Layer 6 of a small transformer language model trained on English Wikipedia (24 layers, counted from 0, width 96).
A neuron's activation on a vector x is SiLU(gate . x) times (in . x), where the dot is the dot product.

Input weights of the MLP neurons that the questions are about. A number n stands for n times 0.0049.
n9 gate: -25 12 23 39 0 29 -26 13 8 13 -8 -24 -77 7 40 -8 -7 -67 32 34 -19 -11 -35 14 22 4 -2 -20 -37 24 -26 32 -35 -39 -8 -4 -8 23 5 21 15 -3 -3 3 29 36 -3 1 -8 -16 36 23 17 21 -71 13 38 14 -10 -10 17 14 17 4 17 21 38 36 45 -6 -11 -9 -66 60 1 -4 6 -15 -24 -14 25 15 70 -14 33 22 -37 13 19 16 -49 27 -22 42 44 -31
n44 gate: 63 0 15 -14 -27 23 -7 18 22 20 -2 -24 -20 -43 4 2 40 -55 -23 -52 9 10 -10 -53 -7 31 20 -13 -11 -41 17 -11 -31 -4 1 33 -31 47 -23 -70 -38 38 8 -29 -9 17 -20 11 -18 2 -8 74 -41 -42 -32 12 11 8 20 51 6 23 -9 14 -12 -20 2 31 18 18 9 -17 22 -2 -44 71 18 -6 27 6 -24 -14 52 65 18 12 -2 15 25 -17 1 -4 20 9 3 -5
n65 gate: 33 3 61 22 5 -25 -51 1 13 1 23 30 -29 -66 24 3 -27 -45 3 15 8 -5 -1 32 -38 45 23 17 5 33 -36 3 -45 -9 22 1 -11 19 5 15 14 14 30 -12 -11 -32 -38 11 -7 -3 -17 7 -2 0 -29 -23 -16 -3 -42 58 -40 -13 7 -17 -58 -28 26 45 19 68 -10 20 -34 -32 30 14 41 11 -35 34 -31 -15 -7 34 70 -2 -23 -35 -11 -16 -11 -18 -8 5 -9 1
n79 gate: 0 61 -32 -33 12 -52 -34 -11 -6 -17 -31 -2 -10 34 18 16 -23 -47 -6 -23 -28 -36 -40 41 -58 13 53 8 -2 11 -46 41 -2 -15 -12 20 31 37 29 -11 -54 40 24 -60 -5 47 -30 23 3 -37 0 -16 -13 36 2 32 -14 10 -5 -44 7 -25 25 14 6 23 -12 -21 -22 16 37 -12 -46 36 -26 -30 -7 10 17 6 6 -15 27 -4 37 -4 22 -28 10 -18 3 -70 23 37 24 21
n91 gate: 44 22 28 -8 -6 -29 15 -10 2 38 -34 47 -58 -41 7 -30 3 -16 -16 -21 27 -10 -55 -8 6 16 -62 -36 -44 -19 -7 -53 -73 -29 -2 29 -50 -19 15 -13 -24 14 24 -17 -33 -9 20 -2 -30 26 5 -38 -31 -38 -42 9 29 -56 -36 -48 48 27 -59 -13 -49 33 33 -7 3 10 -20 -15 -52 4 -16 17 -10 51 11 -6 57 36 -34 21 31 6 47 -11 29 -14 -49 50 22 -1 -28 18
n112 gate: 22 2 65 -73 37 -4 -93 -62 52 -24 51 18 -55 -43 14 -5 -19 16 37 23 -19 4 -8 6 -2 -1 -3 26 15 50 38 17 31 43 24 82 -4 -20 -33 25 11 -17 13 -33 -58 -37 39 -18 -14 -1 -3 -17 9 15 28 -21 -24 -5 -46 3 58 35 13 -1 -28 49 14 -23 1 12 41 -53 -47 -41 12 -23 -36 -10 -32 35 51 14 -35 -25 33 4 8 7 0 12 12 -26 -21 39 -1 46
n120 gate: -3 -17 19 -4 51 -38 -13 40 24 -18 -17 27 17 34 -4 -14 43 -53 -10 -41 18 35 -77 5 -26 12 35 18 -25 -33 3 -7 -24 46 8 47 25 13 23 -5 -26 18 33 -1 -31 29 60 -25 -30 -1 23 -23 -33 -9 36 27 76 -6 -51 36 19 27 -70 -20 48 -11 0 7 -55 24 -17 -8 35 4 18 -24 9 21 -44 -8 7 11 9 -12 -4 -2 8 3 -22 -1 -1 49 -18 10 15 40
n140 gate: -25 32 -43 4 5 -45 18 -28 -3 22 12 9 -22 -5 -32 -10 36 -45 -46 -62 -26 29 -2 -4 38 -18 12 -7 48 7 23 31 38 -3 20 -9 22 11 6 -31 -12 14 -21 35 23 9 46 23 17 21 -30 -28 -10 -15 -10 22 26 -16 -7 -15 -25 33 -53 -33 33 30 29 6 32 -13 5 6 8 -49 -27 17 20 9 27 14 -24 6 -36 -35 26 7 8 -60 40 19 5 14 28 89 -44 -43
n148 gate: 3 29 -14 0 -28 -11 7 14 31 1 -3 16 22 -32 33 -4 27 2 11 22 0 -36 -34 9 -27 10 -19 -21 -10 5 -1 -6 -19 -18 17 59 12 -30 -32 -23 -3 -1 -6 -37 -38 -62 10 -26 -28 7 -25 30 18 -9 4 -27 -19 -35 9 -75 -28 -61 -6 21 29 6 30 12 27 -15 5 -19 18 36 -26 -2 -54 6 -46 -62 -4 7 28 38 0 -9 -26 -4 -45 -24 -67 14 5 7 -55 -12
n150 gate: -9 -7 32 -30 -54 -10 -28 -34 -16 -4 1 16 37 35 10 8 -13 45 61 47 -38 1 14 -32 50 -7 -9 63 -11 7 42 23 1 28 6 13 9 -16 -13 50 -24 44 3 -11 40 -35 -14 -8 -28 -2 16 12 -17 10 -87 -23 8 -3 -16 6 43 16 -3 -64 51 -6 3 35 -30 13 -39 33 -24 -17 27 -33 -29 24 -17 -28 -18 -8 -34 -12 -13 44 10 8 -15 4 -5 28 -10 23 -20 30
n162 gate: -21 22 1 -16 22 -13 -29 31 18 -17 4 16 5 27 59 -14 -47 51 22 -33 68 -1 -49 -56 27 47 14 47 48 44 24 -7 -5 7 30 51 -34 79 -4 22 -34 -3 -33 1 7 6 0 -30 26 33 29 43 29 -10 -35 34 -5 -30 1 58 25 20 47 -9 -1 -32 18 1 65 49 -1 3 -17 21 3 -1 -28 -58 2 -21 -13 14 2 -45 -5 19 -8 20 -15 -40 -36 9 -36 -6 -36 43
n166 gate: 45 -50 55 -34 -18 -17 55 -38 -2 -75 22 -11 -38 -5 6 -4 21 -39 41 2 -10 -47 -67 -16 46 6 -17 -14 -61 30 -37 -12 -9 14 -16 26 -2 -14 43 -15 -10 32 5 -22 -27 -35 22 25 -25 4 -31 -19 -3 -15 -5 -18 -5 -32 -31 24 38 15 -9 -28 46 9 73 -27 -38 19 -15 14 -3 48 -22 36 -5 6 -23 7 -40 9 -41 -21 -4 -19 -15 -29 -12 -26 -17 37 17 36 -3 42
n170 gate: 39 1 11 49 10 7 1 30 -15 27 10 -9 -50 33 23 -30 17 -45 -15 -61 52 15 34 9 34 6 1 5 -27 -20 12 38 -20 11 -11 2 -40 10 16 12 7 9 23 -22 -3 -7 25 -48 -43 6 16 27 5 0 -27 41 8 -38 -67 -32 -10 31 -1 16 6 -3 22 10 65 -27 16 35 20 -29 -5 6 -25 25 -31 2 62 -11 14 36 20 -2 -9 46 51 -24 -6 -6 -27 14 -13 -8
n182 gate: -14 36 -26 -9 23 16 -10 1 3 -16 37 -20 1 -15 22 11 8 0 10 38 41 5 -32 -28 -32 40 -18 -34 -25 12 -21 54 8 -3 43 4 -8 -4 4 -3 -79 -1 -25 -28 14 10 6 -3 23 28 -19 20 18 -12 13 21 8 -22 43 5 -7 25 33 20 -24 14 -8 32 -52 6 4 0 -11 61 28 36 -18 -7 32 1 -2 -15 39 -49 24 15 -19 52 6 38 -5 55 -10 42 -19 -24
n204 gate: 57 40 4 -3 -6 -25 30 -21 32 -14 -15 -13 -35 21 35 23 -38 26 27 23 -5 -9 -12 -8 -11 41 -15 -21 -29 -3 -7 -57 -25 -2 -25 16 -26 19 15 -1 -24 0 -24 -32 -1 -94 -22 13 -19 -11 -35 -11 -6 34 -36 -22 17 -13 -25 -46 31 26 -8 10 29 8 3 -36 17 50 74 3 2 13 4 12 17 -24 -57 9 -3 33 -24 -38 73 21 17 14 20 33 -33 13 2 -19 -43 -49
n212 gate: -22 -27 33 -21 -21 -15 -67 -33 53 22 2 -13 7 -22 90 22 -26 -10 -5 -20 3 -5 -29 -21 -28 12 29 3 -42 11 5 28 3 7 -5 26 18 -8 2 24 -7 26 6 -35 -8 -39 13 -24 -16 -25 -23 -7 36 12 -30 -30 15 14 -68 -8 41 -14 -7 9 -59 -37 14 24 14 26 13 24 -58 18 -44 -30 -36 24 -9 -52 1 0 -9 -51 -13 -66 -1 16 -12 18 -32 -2 -59 44 -38 8
n228 gate: 12 -16 51 3 -11 -48 15 -31 -14 67 -4 17 -4 -8 26 22 61 -25 6 -3 -29 13 22 26 -27 -7 -32 -1 2 25 9 1 -9 -30 23 17 -5 -14 -4 -33 -31 -2 24 -9 11 -22 -23 29 -16 -43 20 31 11 -15 -32 25 49 8 -11 -23 28 9 11 19 0 -32 -17 -1 -14 -5 -24 -29 -24 31 -39 -10 11 -8 24 6 76 -41 -29 7 24 50 25 2 -23 -73 5 51 7 -2 3 21
n254 gate: 21 31 58 21 34 35 -3 15 -2 8 9 38 -37 -17 -15 -7 20 -59 26 -44 35 -7 5 28 -20 63 -36 -34 17 31 20 17 -43 46 37 35 -19 -5 35 -9 -30 28 -4 -16 15 10 0 -7 -9 36 -7 -20 -24 64 6 -14 -7 -48 24 -35 18 -25 37 -16 40 -12 25 -24 -35 7 47 -18 -37 21 -4 37 20 57 -75 2 8 76 -34 43 57 24 -21 -31 45 -81 -5 18 -24 -3 -10 42
n9 in: 1 -9 0 6 3 -17 8 -7 -11 0 -14 -19 42 -4 38 22 -24 -19 14 -1 -10 8 32 -10 -52 8 0 5 8 15 -19 10 -19 -10 -1 -26 23 33 -29 -24 -12 12 -17 11 -32 43 5 23 9 47 23 36 5 23 -1 -7 -4 5 -39 -44 -48 38 -2 -42 14 -29 -5 -23 -15 10 -21 -10 6 39 27 -20 45 5 -14 10 -14 -4 6 -48 40 -10 -10 -17 -37 -5 -29 -11 -36 -2 4 30
n44 in: 21 -6 -1 -4 21 -10 -22 -25 -51 0 -26 51 -3 23 -21 -39 6 6 10 61 -1 31 -16 -9 8 0 -17 24 6 9 45 -28 -38 -38 -14 44 11 4 5 -20 0 20 8 4 12 -6 34 -5 -16 -10 -28 -20 45 -16 54 -17 -11 -4 36 5 55 -29 -29 -10 -11 -39 9 -14 -24 9 8 59 25 -24 -35 3 -16 16 -13 16 7 32 -32 -11 5 -32 7 -6 -25 -37 -12 -41 -11 -37 -50 -1
n65 in: 52 24 33 67 -11 27 -39 12 31 0 4 -4 2 -60 -5 -12 -60 -15 -29 24 3 -1 38 19 -16 1 27 4 54 34 -58 7 12 16 26 4 36 58 -20 -37 24 -6 30 -21 46 -1 -28 31 -6 -13 -22 -2 49 21 5 -18 -16 -20 -40 -9 -42 5 17 6 -49 -30 27 21 1 73 -9 31 -5 -4 67 10 36 8 8 -19 -55 -15 -30 2 -18 -14 -43 -36 -38 4 25 -36 -12 -4 3 22
n79 in: 10 -13 -29 -8 3 -8 2 22 -19 -4 22 26 -31 -53 -21 -16 18 15 43 15 10 -16 7 11 -7 -26 -11 -53 28 -9 24 24 -6 -53 -44 -12 20 -10 6 -22 -24 18 18 9 -15 -38 -2 22 3 5 -6 -28 2 53 -12 -36 41 -6 -6 -20 13 -31 -29 -15 20 0 -23 14 17 1 47 -28 1 -35 14 27 15 37 -4 19 37 -7 -23 33 7 -3 -12 23 -22 -10 42 17 36 -3 58 -1
n91 in: 8 2 1 9 1 -29 27 16 -34 -18 -14 14 -27 18 25 -9 -23 -6 12 -14 32 -3 4 -7 -4 5 -1 -12 -27 -43 25 -31 -42 -16 -56 15 -43 -35 -27 13 -14 7 39 3 15 34 22 -1 16 -30 9 -50 -19 7 40 -31 4 -33 -8 -21 18 49 16 -18 -12 11 44 33 19 13 -8 -31 0 -1 3 -15 6 -10 -16 -52 1 25 25 22 6 66 25 -22 0 -18 -1 -38 58 -13 18 1
n112 in: 10 34 20 19 -31 12 1 -20 7 38 14 54 -14 -9 7 -13 13 -24 21 13 -49 53 -2 -14 7 -5 9 -10 43 -27 -34 21 21 14 -50 -24 23 -33 -1 36 -7 25 -14 2 41 3 -10 27 36 47 27 26 22 -21 8 -23 -40 4 53 -29 28 14 -22 5 36 -4 -9 58 -14 1 42 -27 9 -8 -6 9 8 46 -14 15 9 -17 5 49 31 67 -50 44 -13 -20 -25 14 -21 2 22 -7
n120 in: 2 20 15 -34 6 -23 -16 12 21 15 43 2 -3 38 29 19 -50 23 8 -6 -21 3 37 -1 3 5 8 -13 -12 30 13 41 30 28 8 -54 56 -6 64 10 20 19 -19 11 -44 -31 3 1 -18 40 5 -16 -37 46 -8 28 -32 2 31 -3 56 26 -15 -64 -36 11 -10 -5 -37 -3 24 10 26 15 11 -41 -60 -3 -19 -22 -4 31 -39 -27 14 16 10 13 -3 20 28 34 62 5 39 32
n140 in: -1 47 20 20 41 -4 -26 -8 -11 52 -25 26 -4 -23 -9 2 6 1 13 33 -6 25 32 24 -24 -3 0 -31 -19 1 19 15 -32 -18 -40 -18 -10 56 47 23 4 -12 26 -2 51 -6 -5 -33 4 31 36 -16 -4 48 -15 -4 -12 -25 36 -21 -11 21 -15 -33 -9 7 14 12 59 -19 44 42 4 -12 8 20 -9 -17 -47 42 -6 -11 -17 19 33 24 -29 8 35 -21 53 26 -29 6 -12 4
n148 in: 5 2 0 7 -35 -12 6 -35 -8 -15 -37 32 21 25 -14 41 2 16 -2 -14 43 12 -15 -16 10 17 19 27 16 2 24 -26 47 46 -3 -29 21 -34 4 44 -27 6 -4 9 -6 8 -49 -49 15 -30 3 -35 4 44 -45 1 0 5 0 -26 -49 21 16 -8 -6 25 11 4 -4 -17 33 -22 -16 -26 -26 3 -11 18 -37 -44 2 31 -4 6 2 -15 15 -11 -64 2 -62 -6 9 23 67 -50
n150 in: -13 4 8 42 -54 -57 5 -18 -21 3 12 50 33 24 -18 -19 19 -17 6 -10 9 16 2 -26 2 -26 1 16 -9 2 -16 -14 4 -14 -17 -6 -31 -24 -20 6 -5 12 4 -9 38 -45 4 55 17 -21 -18 -42 -17 10 -19 -65 5 -26 28 3 -26 2 -13 -22 13 5 -18 45 -5 -52 -5 0 -10 -3 -6 44 23 8 21 18 -11 -33 -19 22 -28 47 36 9 31 21 4 19 25 12 -29 -38
n162 in: 8 -11 2 -17 12 27 0 6 19 -11 -6 -57 -42 4 -4 -39 -5 -3 66 -31 -33 -19 3 -53 5 -35 -5 37 -22 3 27 -6 31 3 -35 20 14 -18 21 54 47 0 -23 -23 -12 -35 -11 -20 37 -38 20 -4 -26 30 -41 8 5 44 -42 -19 5 -8 38 19 26 23 1 23 33 7 -16 2 8 -47 11 17 -46 -19 13 -22 29 28 23 10 12 -6 32 23 66 37 -15 11 -22 20 -49 6
n166 in: -3 -14 11 17 64 35 -19 -26 -19 12 -26 -29 40 -2 13 -27 -11 -7 40 -21 -3 3 4 1 6 10 10 -17 10 20 -7 7 4 13 22 -8 -64 -13 -24 -41 -10 41 -24 31 -42 -2 -25 -29 8 36 29 -16 13 -9 25 29 -42 -9 50 22 27 -9 8 21 14 37 55 8 -14 11 -28 6 -3 29 0 -43 49 -36 17 64 10 -44 0 -51 -43 -10 -23 -29 -58 -8 56 -3 -1 -8 -10 -9
n170 in: 25 22 15 25 45 8 -21 3 -3 -9 -6 -54 11 -34 -16 -30 -3 -14 -1 7 -16 4 -8 20 1 31 6 -39 -2 -3 38 7 7 25 -30 -24 -7 12 0 -23 -34 17 24 9 35 -13 -57 -12 2 4 23 -8 -1 -9 51 7 27 13 -9 -6 7 4 28 -1 -30 7 10 21 23 7 -18 7 0 18 -18 33 45 26 6 15 33 -33 -7 29 47 -13 12 -16 -50 5 -33 40 -11 -30 12 -6
n182 in: -36 -16 -54 -14 -25 -17 9 -7 -22 9 41 29 13 41 -4 9 2 -15 26 -5 -18 41 -43 70 28 8 -5 26 36 0 -17 14 16 -3 -9 -32 53 -5 -16 29 -4 21 -38 2 -1 0 -7 5 32 -8 -6 -50 26 -12 -17 -40 -2 32 -22 18 18 -23 30 35 -30 6 -18 -5 4 -10 6 -24 18 -8 8 -27 -28 -23 20 4 -41 -40 -19 -14 -20 4 -19 -17 -17 8 -17 -22 5 19 -1 -16
n204 in: 31 -4 22 8 52 6 -2 -17 2 -5 34 -37 30 3 21 -33 16 -42 44 23 7 -53 53 22 30 -12 3 24 9 15 -12 24 17 -26 19 -51 3 -17 -9 45 -50 -10 -28 6 47 8 14 0 -12 -25 8 17 21 -25 8 14 -13 42 0 33 21 13 3 -6 49 10 50 37 31 14 54 12 -20 1 -55 -27 -14 -16 30 19 -9 -28 3 -39 14 25 -35 -7 -11 -33 11 -17 -1 5 21 -40
n212 in: -25 -81 14 21 13 -45 8 -4 50 20 12 -11 -15 10 31 34 -1 29 -23 -1 3 14 -14 4 -21 -27 17 43 41 17 -6 55 11 38 34 71 18 31 23 8 29 8 4 4 31 -23 28 -57 -43 -9 -23 20 33 66 -19 -5 -18 16 -69 -1 47 36 16 15 5 -22 12 10 5 20 19 13 -36 -22 -50 -1 -28 -27 47 -25 27 -20 79 1 -54 15 14 9 -24 36 -10 -30 -35 39 -20 52
n228 in: 17 16 22 4 -19 -34 19 4 -22 34 13 26 -26 8 1 24 28 -19 21 -5 -30 0 55 9 8 33 -7 1 -36 5 12 5 17 1 -17 4 40 -31 17 -17 14 -26 44 0 27 12 4 -3 14 -9 60 17 0 63 -26 18 11 -11 -16 -11 -14 11 -2 49 6 -70 2 -15 -5 -10 -2 -18 -6 -13 -8 30 28 22 9 -2 46 -35 -8 47 13 1 3 -24 -1 -17 9 -5 26 0 -41 6
n254 in: -7 43 -7 -5 -23 13 -34 -39 11 -13 -15 -18 -1 -11 -22 -2 28 17 -51 19 -38 -21 37 7 -46 54 -18 -5 -8 36 1 27 2 29 27 2 42 8 31 -21 -31 -27 -5 -4 50 21 13 -24 -11 17 -30 -2 9 -10 25 -21 -31 25 -43 30 34 -23 -14 -3 -41 -19 -1 -29 2 -40 -18 66 21 -48 35 27 1 -13 22 20 -1 -43 17 0 -2 -11 -13 -1 -1 30 -14 11 26 -6 18 -24

Each question shows a token from some text and the vector x that enters the MLP there. A number n stands for n times 0.051.

",": -7 -23 2 19 -4 10 4 0 1 8 -9 -17 -6 13 4 6 -17 0 -6 1 -3 20 18 3 18 -37 73 1 -28 -8 -25 -45 1 -2 -3 -41 25 -5 24 -29 -7 -8 -24 30 3 4 9 -13 12 -17 -12 8 39 0 -4 18 -5 -34 6 3 -16 -22 5 41 -41 29 20 -4 -5 -17 -4 18 10 -38 -4 -12 19 20 -15 -22 -7 5 7 -38 42 13 -6 -17 1 16 19 4 10 -18 -9 -8
Which neuron fires most, and how strongly? n79, at about 0.35

" ab": -10 15 35 29 10 14 -5 9 15 -24 17 28 -15 4 -4 1 -38 2 -9 -10 -22 4 39 -13 -1 -8 45 24 -11 21 -13 -12 35 9 -10 -23 23 40 -11 -11 -6 -34 -5 -39 -11 -2 1 -4 13 24 1 -2 38 4 -4 -30 -9 38 -21 -19 7 -13 -41 -9 -13 27 21 29 1 -21 4 11 21 -25 -6 -12 -14 5 -4 -29 1 0 -7 5 8 -34 -1 -7 -3 54 -4 -10 -15 20 0 -9
The three highest activations, in order: n212, n65, n112

"th": 6 12 -32 1 -5 -6 12 -14 -24 -10 -10 -14 -8 -2 -19 23 -33 -11 18 22 9 14 37 26 30 -14 -5 -8 7 -15 -8 -12 -14 -42 -11 19 3 -2 16 1 24 -27 -9 5 16 -18 20 39 30 5 4 -20 40 11 1 11 -7 19 -16 -26 -5 -9 -1 10 28 5 -16 -7 -12 -10 23 4 3 -5 -41 18 10 -30 -4 34 -26 -12 -35 -32 31 -24 0 -3 -45 37 4 15 34 -3 1 20
Which two neurons fire most, strongest first? n204, n140

"1": -17 15 14 -14 32 2 9 -14 -63 12 -4 -32 17 4 19 -17 -5 -4 -4 8 -40 -2 29 -11 25 -40 6 -1 -13 -8 -11 -14 17 9 -18 14 12 -35 13 -5 3 -18 4 24 42 4 15 -11 17 16 -19 6 -12 4 -12 15 3 -10 -13 3 19 24 20 34 20 -3 5 -58 4 -17 56 8 9 8 -24 -6 -3 16 -19 -19 8 -14 -6 0 12 -3 25 19 -6 38 10 17 -2 -16 -23 -9
Which of these neurons fires most? n204

"ist": -3 21 -6 17 1 16 32 11 -20 -21 -3 -18 -8 33 0 12 -36 -6 -9 10 -22 28 -19 -2 26 -9 53 22 -38 12 -15 -4 -23 3 9 24 12 -4 8 14 7 -38 0 7 3 29 14 -46 26 -34 20 -11 -17 -6 -17 0 31 -27 -23 19 12 -17 19 -10 -10 -4 -2 -22 32 -6 11 9 13 -2 -23 -1 -11 -2 -15 -21 -53 20 10 -15 -9 -1 17 18 6 21 -15 -6 -14 12 -44 -3
Which of these neurons fires most? n162

" work": -13 15 -19 52 -4 6 38 2 -13 9 11 -22 -1 7 18 19 -20 8 -4 -25 6 -7 32 -13 47 1 9 14 2 -37 -30 -14 -7 6 20 -12 16 -26 -24 10 -5 -6 -39 -26 5 14 12 -32 5 -30 38 -28 34 -37 0 -16 -4 -7 19 -24 -5 14 12 14 -11 -19 0 33 1 -8 -12 -19 30 -19 -28 3 -25 7 16 -2 0 6 12 7 -19 6 6 -36 -41 5 17 -15 -4 -11 -13 -10
Which of these neurons fires most? n148

"ig": -11 6 -4 30 4 -5 -2 -24 -27 -22 21 -10 6 -11 -35 -9 -10 3 15 -11 8 35 17 8 -10 -15 11 -30 -30 33 -7 17 19 -21 -47 6 -10 -7 18 -8 -1 -4 -17 5 26 5 9 -10 35 45 -3 -20 -23 -1 8 6 -2 5 -10 37 15 49 -27 5 8 5 42 2 -40 -3 -24 -4 13 11 28 17 -7 3 5 -27 -11 27 -10 -6 -4 2 14 7 -29 7 30 12 19 15 -11 -47
Which neuron fires most, and how strongly? n166, at about 3.6

"2": -42 -7 23 14 28 25 2 -12 -69 60 -10 -40 28 22 -6 20 2 12 -13 12 -21 3 18 5 13 -12 -14 -9 20 -7 2 -17 7 22 -15 0 5 -13 21 -16 -9 -43 -5 26 7 17 -3 -22 15 21 -15 13 12 -2 4 31 -9 -8 7 14 5 21 27 6 9 28 8 -31 -1 1 12 -24 -4 1 3 19 -7 6 -7 -10 34 -9 -9 -2 -10 6 25 24 -18 49 8 15 -10 -17 -3 -12
Which of these neurons fires most? n228

" Ad": -36 -13 7 28 2 35 -14 -10 -13 -39 -10 8 10 12 20 -12 4 -8 -10 -12 12 -10 44 22 -44 -13 27 -11 27 -9 -44 5 13 -11 24 -7 -13 12 -2 -27 25 8 -14 11 12 9 5 -34 9 22 5 15 4 -8 10 -10 -4 2 -13 -9 -13 -18 19 -16 -20 3 -9 -9 -39 42 -7 -8 3 21 22 5 -7 37 42 -52 -6 3 27 15 -35 -24 -10 -2 -19 19 4 -16 -2 -1 -3 6
Which neuron fires most, and how strongly? n212, at about 1.6

"om": -12 -9 13 37 19 15 3 -5 -37 -5 -19 -4 -5 19 -14 -27 33 24 9 2 -21 28 20 -4 -6 -3 38 -8 -2 0 -14 -17 -36 -11 -30 39 22 -30 -22 0 18 -24 -28 11 18 -5 11 -4 14 26 -2 8 -34 3 -13 12 -26 8 8 37 16 20 -12 33 10 -9 4 34 3 -37 -8 7 18 23 12 15 -18 -4 15 16 15 34 15 -14 -29 -24 -5 6 3 -5 34 22 16 -23 -30 -9
The three highest activations, in order: n148, n65, n44

"3": -37 -13 -2 0 4 20 14 -3 -55 51 -3 -41 13 24 -7 4 -6 -7 11 -7 -12 5 26 -2 19 -31 -3 1 39 -3 10 -1 17 15 3 4 6 5 -10 -5 -3 -46 -18 2 11 10 5 -14 4 18 -3 -3 0 -6 -7 28 23 22 -9 0 14 13 17 21 20 19 9 -74 -15 -14 1 -21 5 -5 19 26 -11 1 2 -6 0 -14 5 -11 -12 18 39 17 -26 31 3 15 -11 -40 -23 -17
Which of these neurons fires most? n228

" several": 17 -26 30 0 0 -6 13 13 20 -12 -26 -1 -9 -12 -15 -19 -9 1 12 -10 26 -25 31 17 32 -47 14 14 -27 -23 6 -46 -7 16 -9 -26 -26 -4 24 45 35 -21 -12 -14 -5 -1 19 -8 -23 32 6 -16 33 -16 21 5 15 -48 8 0 -13 -12 -8 19 -13 -3 2 -32 -30 -24 21 -22 21 -16 -9 33 29 1 -12 0 -15 6 2 24 -2 -8 2 9 -12 -5 -7 -2 -5 -20 26 15
Which neuron fires most, and how strongly? n91, at about 1.3

" |": -10 -24 -1 -12 10 1 -47 1 8 -52 2 -26 24 -6 -19 -8 -35 -21 0 20 -15 26 31 6 42 -6 24 2 22 -55 -9 -31 2 2 0 -15 19 2 -5 12 -13 -38 25 35 -1 -12 11 -6 13 2 15 19 10 -3 24 -17 4 -9 -14 24 13 -4 9 17 -2 23 12 12 -12 4 13 13 28 -16 15 -1 25 2 19 -45 14 -38 3 8 5 8 -20 15 -1 16 -14 21 -11 -22 -6 -33
Which of these neurons fires most? n140

"d": -30 2 40 21 27 13 -37 -19 0 -7 -12 -17 25 18 -1 -29 20 -9 3 -2 14 5 37 -10 -23 6 35 -10 13 -27 -41 25 -13 26 6 8 -6 27 -16 8 -22 22 -11 16 22 20 -21 -2 27 23 -10 -38 -27 -10 -2 -23 -14 30 -8 18 -4 -16 22 9 -1 14 -1 -5 -21 -26 -23 -5 -6 36 -27 16 -9 -34 18 4 -20 25 12 3 -16 -5 -14 12 -28 28 25 -2 -8 -29 -4 -6
Which two neurons fire most, strongest first? n182, n228

"ade": -16 2 -10 46 -31 -7 11 -9 -12 23 -38 3 -11 -7 -13 -43 -20 -15 3 6 8 2 30 2 -7 -20 -10 32 -4 -10 -18 -31 22 -21 0 3 -1 -10 50 2 11 -11 -14 44 39 19 -3 24 6 -4 0 -14 -1 -14 33 3 12 9 -11 12 -36 -18 -4 7 -17 -28 -29 -12 -48 -37 -19 5 28 28 -15 -5 -6 3 40 16 15 -7 -28 -8 -4 4 -18 3 0 10 -15 -10 18 -2 9 10
Which neuron fires most, and how strongly? n228, at about 1.1

"ough": 33 7 23 10 -26 14 40 11 1 5 -17 -12 20 17 7 -24 -8 -5 34 -25 -14 -21 43 -9 26 -40 39 26 -1 7 -36 -21 19 26 2 8 -25 -2 5 11 -4 -23 9 25 41 -6 -11 10 8 -7 -18 26 12 22 17 8 20 -5 -18 4 22 23 -4 -13 15 30 -23 16 -21 -21 23 12 0 -19 3 27 7 3 35 45 0 13 -4 -15 -7 3 36 18 5 23 1 -4 18 1 -13 2
Which two neurons fire most, strongest first? n150, n204

" ": -1 -2 1 11 1 -35 9 3 3 25 30 -21 1 5 4 1 -24 6 -5 7 15 32 4 -46 10 -7 38 7 -24 1 -8 -13 7 -32 0 -4 -13 -21 -3 34 34 -32 11 13 12 -6 13 -2 -33 14 -27 -10 38 -8 0 -23 -24 3 -17 0 -17 11 14 -2 15 9 3 -36 -27 33 29 1 14 -10 -6 -1 5 6 -13 -41 -19 -39 21 -23 -3 -15 23 47 -18 9 33 -9 -32 0 6 -22
Which two neurons fire most, strongest first? n212, n204

" in": -16 -59 11 9 2 9 11 -10 8 -8 -22 -39 -10 -12 -29 15 -51 6 -16 -20 -33 -11 24 -4 -4 15 24 -23 2 -17 -2 20 -7 12 -12 -19 3 20 25 3 14 23 19 -32 27 -28 -23 -12 -3 12 22 20 7 4 10 5 2 -35 20 25 -11 -25 14 7 -6 18 9 -6 -25 -47 -4 -5 -10 8 -6 -2 28 -15 -40 -43 38 -16 15 6 8 0 -6 12 10 9 10 -13 20 1 13 16
Which of these neurons fires most? n170

" not": 14 -11 14 5 -12 -3 38 23 41 13 -10 6 25 -13 -11 12 -26 -13 -23 -7 2 -19 15 9 -5 -36 56 2 0 4 -8 -18 -5 5 5 3 -20 -44 4 51 -15 -12 -4 -23 -17 8 -23 -16 18 0 10 -3 -25 -23 -5 7 0 -31 7 -28 2 -32 16 4 4 0 -22 -10 -8 -11 21 -16 41 5 18 7 8 -12 -49 -27 14 18 18 14 -36 -4 6 5 -42 14 5 13 11 -5 19 -12
Which of these neurons fires most? n148

"ian": 21 -23 -24 0 0 15 27 -3 -16 -6 12 -34 16 24 2 -12 14 -3 -7 3 11 4 27 21 -2 -30 37 25 -14 14 19 -5 18 36 16 -2 10 11 15 31 -6 -54 -23 -3 26 -2 30 8 16 12 -2 -11 24 23 21 4 30 -2 -4 33 14 -5 -14 21 34 14 -10 -34 -43 -36 -2 -9 13 14 -18 17 -15 21 12 -16 -33 23 -4 -8 -20 21 -28 4 -5 -6 -4 23 25 -19 5 -20
Which neuron fires most, and how strongly? n120, at about 1.4

" tr": -32 17 -8 53 1 28 -38 30 -15 -26 7 -22 1 -25 11 22 -16 -14 -23 -19 1 -13 37 -10 -14 -14 31 -9 -22 -16 -8 13 -8 31 -28 -24 25 25 -15 1 12 -26 -17 1 21 7 -21 -30 -21 43 -9 -4 29 -10 3 -16 1 5 -19 -23 -15 1 -18 -21 13 -19 -8 3 -16 26 0 -22 -10 -12 26 -30 -18 10 12 3 25 27 4 10 8 -22 -11 7 -27 34 3 20 7 -7 -2 13
Which neuron fires most, and how strongly? n9, at about 1.5

" on": 8 -25 21 16 -21 0 6 -10 11 16 -47 -36 5 -31 -30 -4 -23 -18 -39 -11 -23 13 32 -8 2 -13 32 7 14 -1 9 19 10 -10 -20 -19 -11 -3 6 30 -1 14 19 -37 -6 -17 -9 -6 24 28 19 20 -6 -4 7 15 -21 -25 4 13 0 -31 -16 13 22 18 -11 -11 -39 -14 -2 17 0 -1 -13 -15 53 -39 -14 -30 -14 10 -17 10 2 37 -12 10 10 4 -24 4 34 -1 18 9
Which of these neurons fires most? n182

"oon": -27 17 7 19 -26 20 40 18 -6 24 9 18 -27 21 -15 1 -14 5 -5 12 1 -9 28 12 17 1 -7 18 -32 -40 -9 -23 -25 -24 -25 -17 -1 -12 15 0 -2 5 -4 5 16 26 15 -5 10 22 -7 -2 -33 1 11 2 -13 -24 17 -36 -15 11 2 19 -9 4 -5 48 -32 -53 -16 0 37 8 11 -2 -19 7 33 -30 15 9 21 13 -24 28 -3 34 8 -10 -8 -11 36 -25 -2 -12
Which of these neurons fires most? n91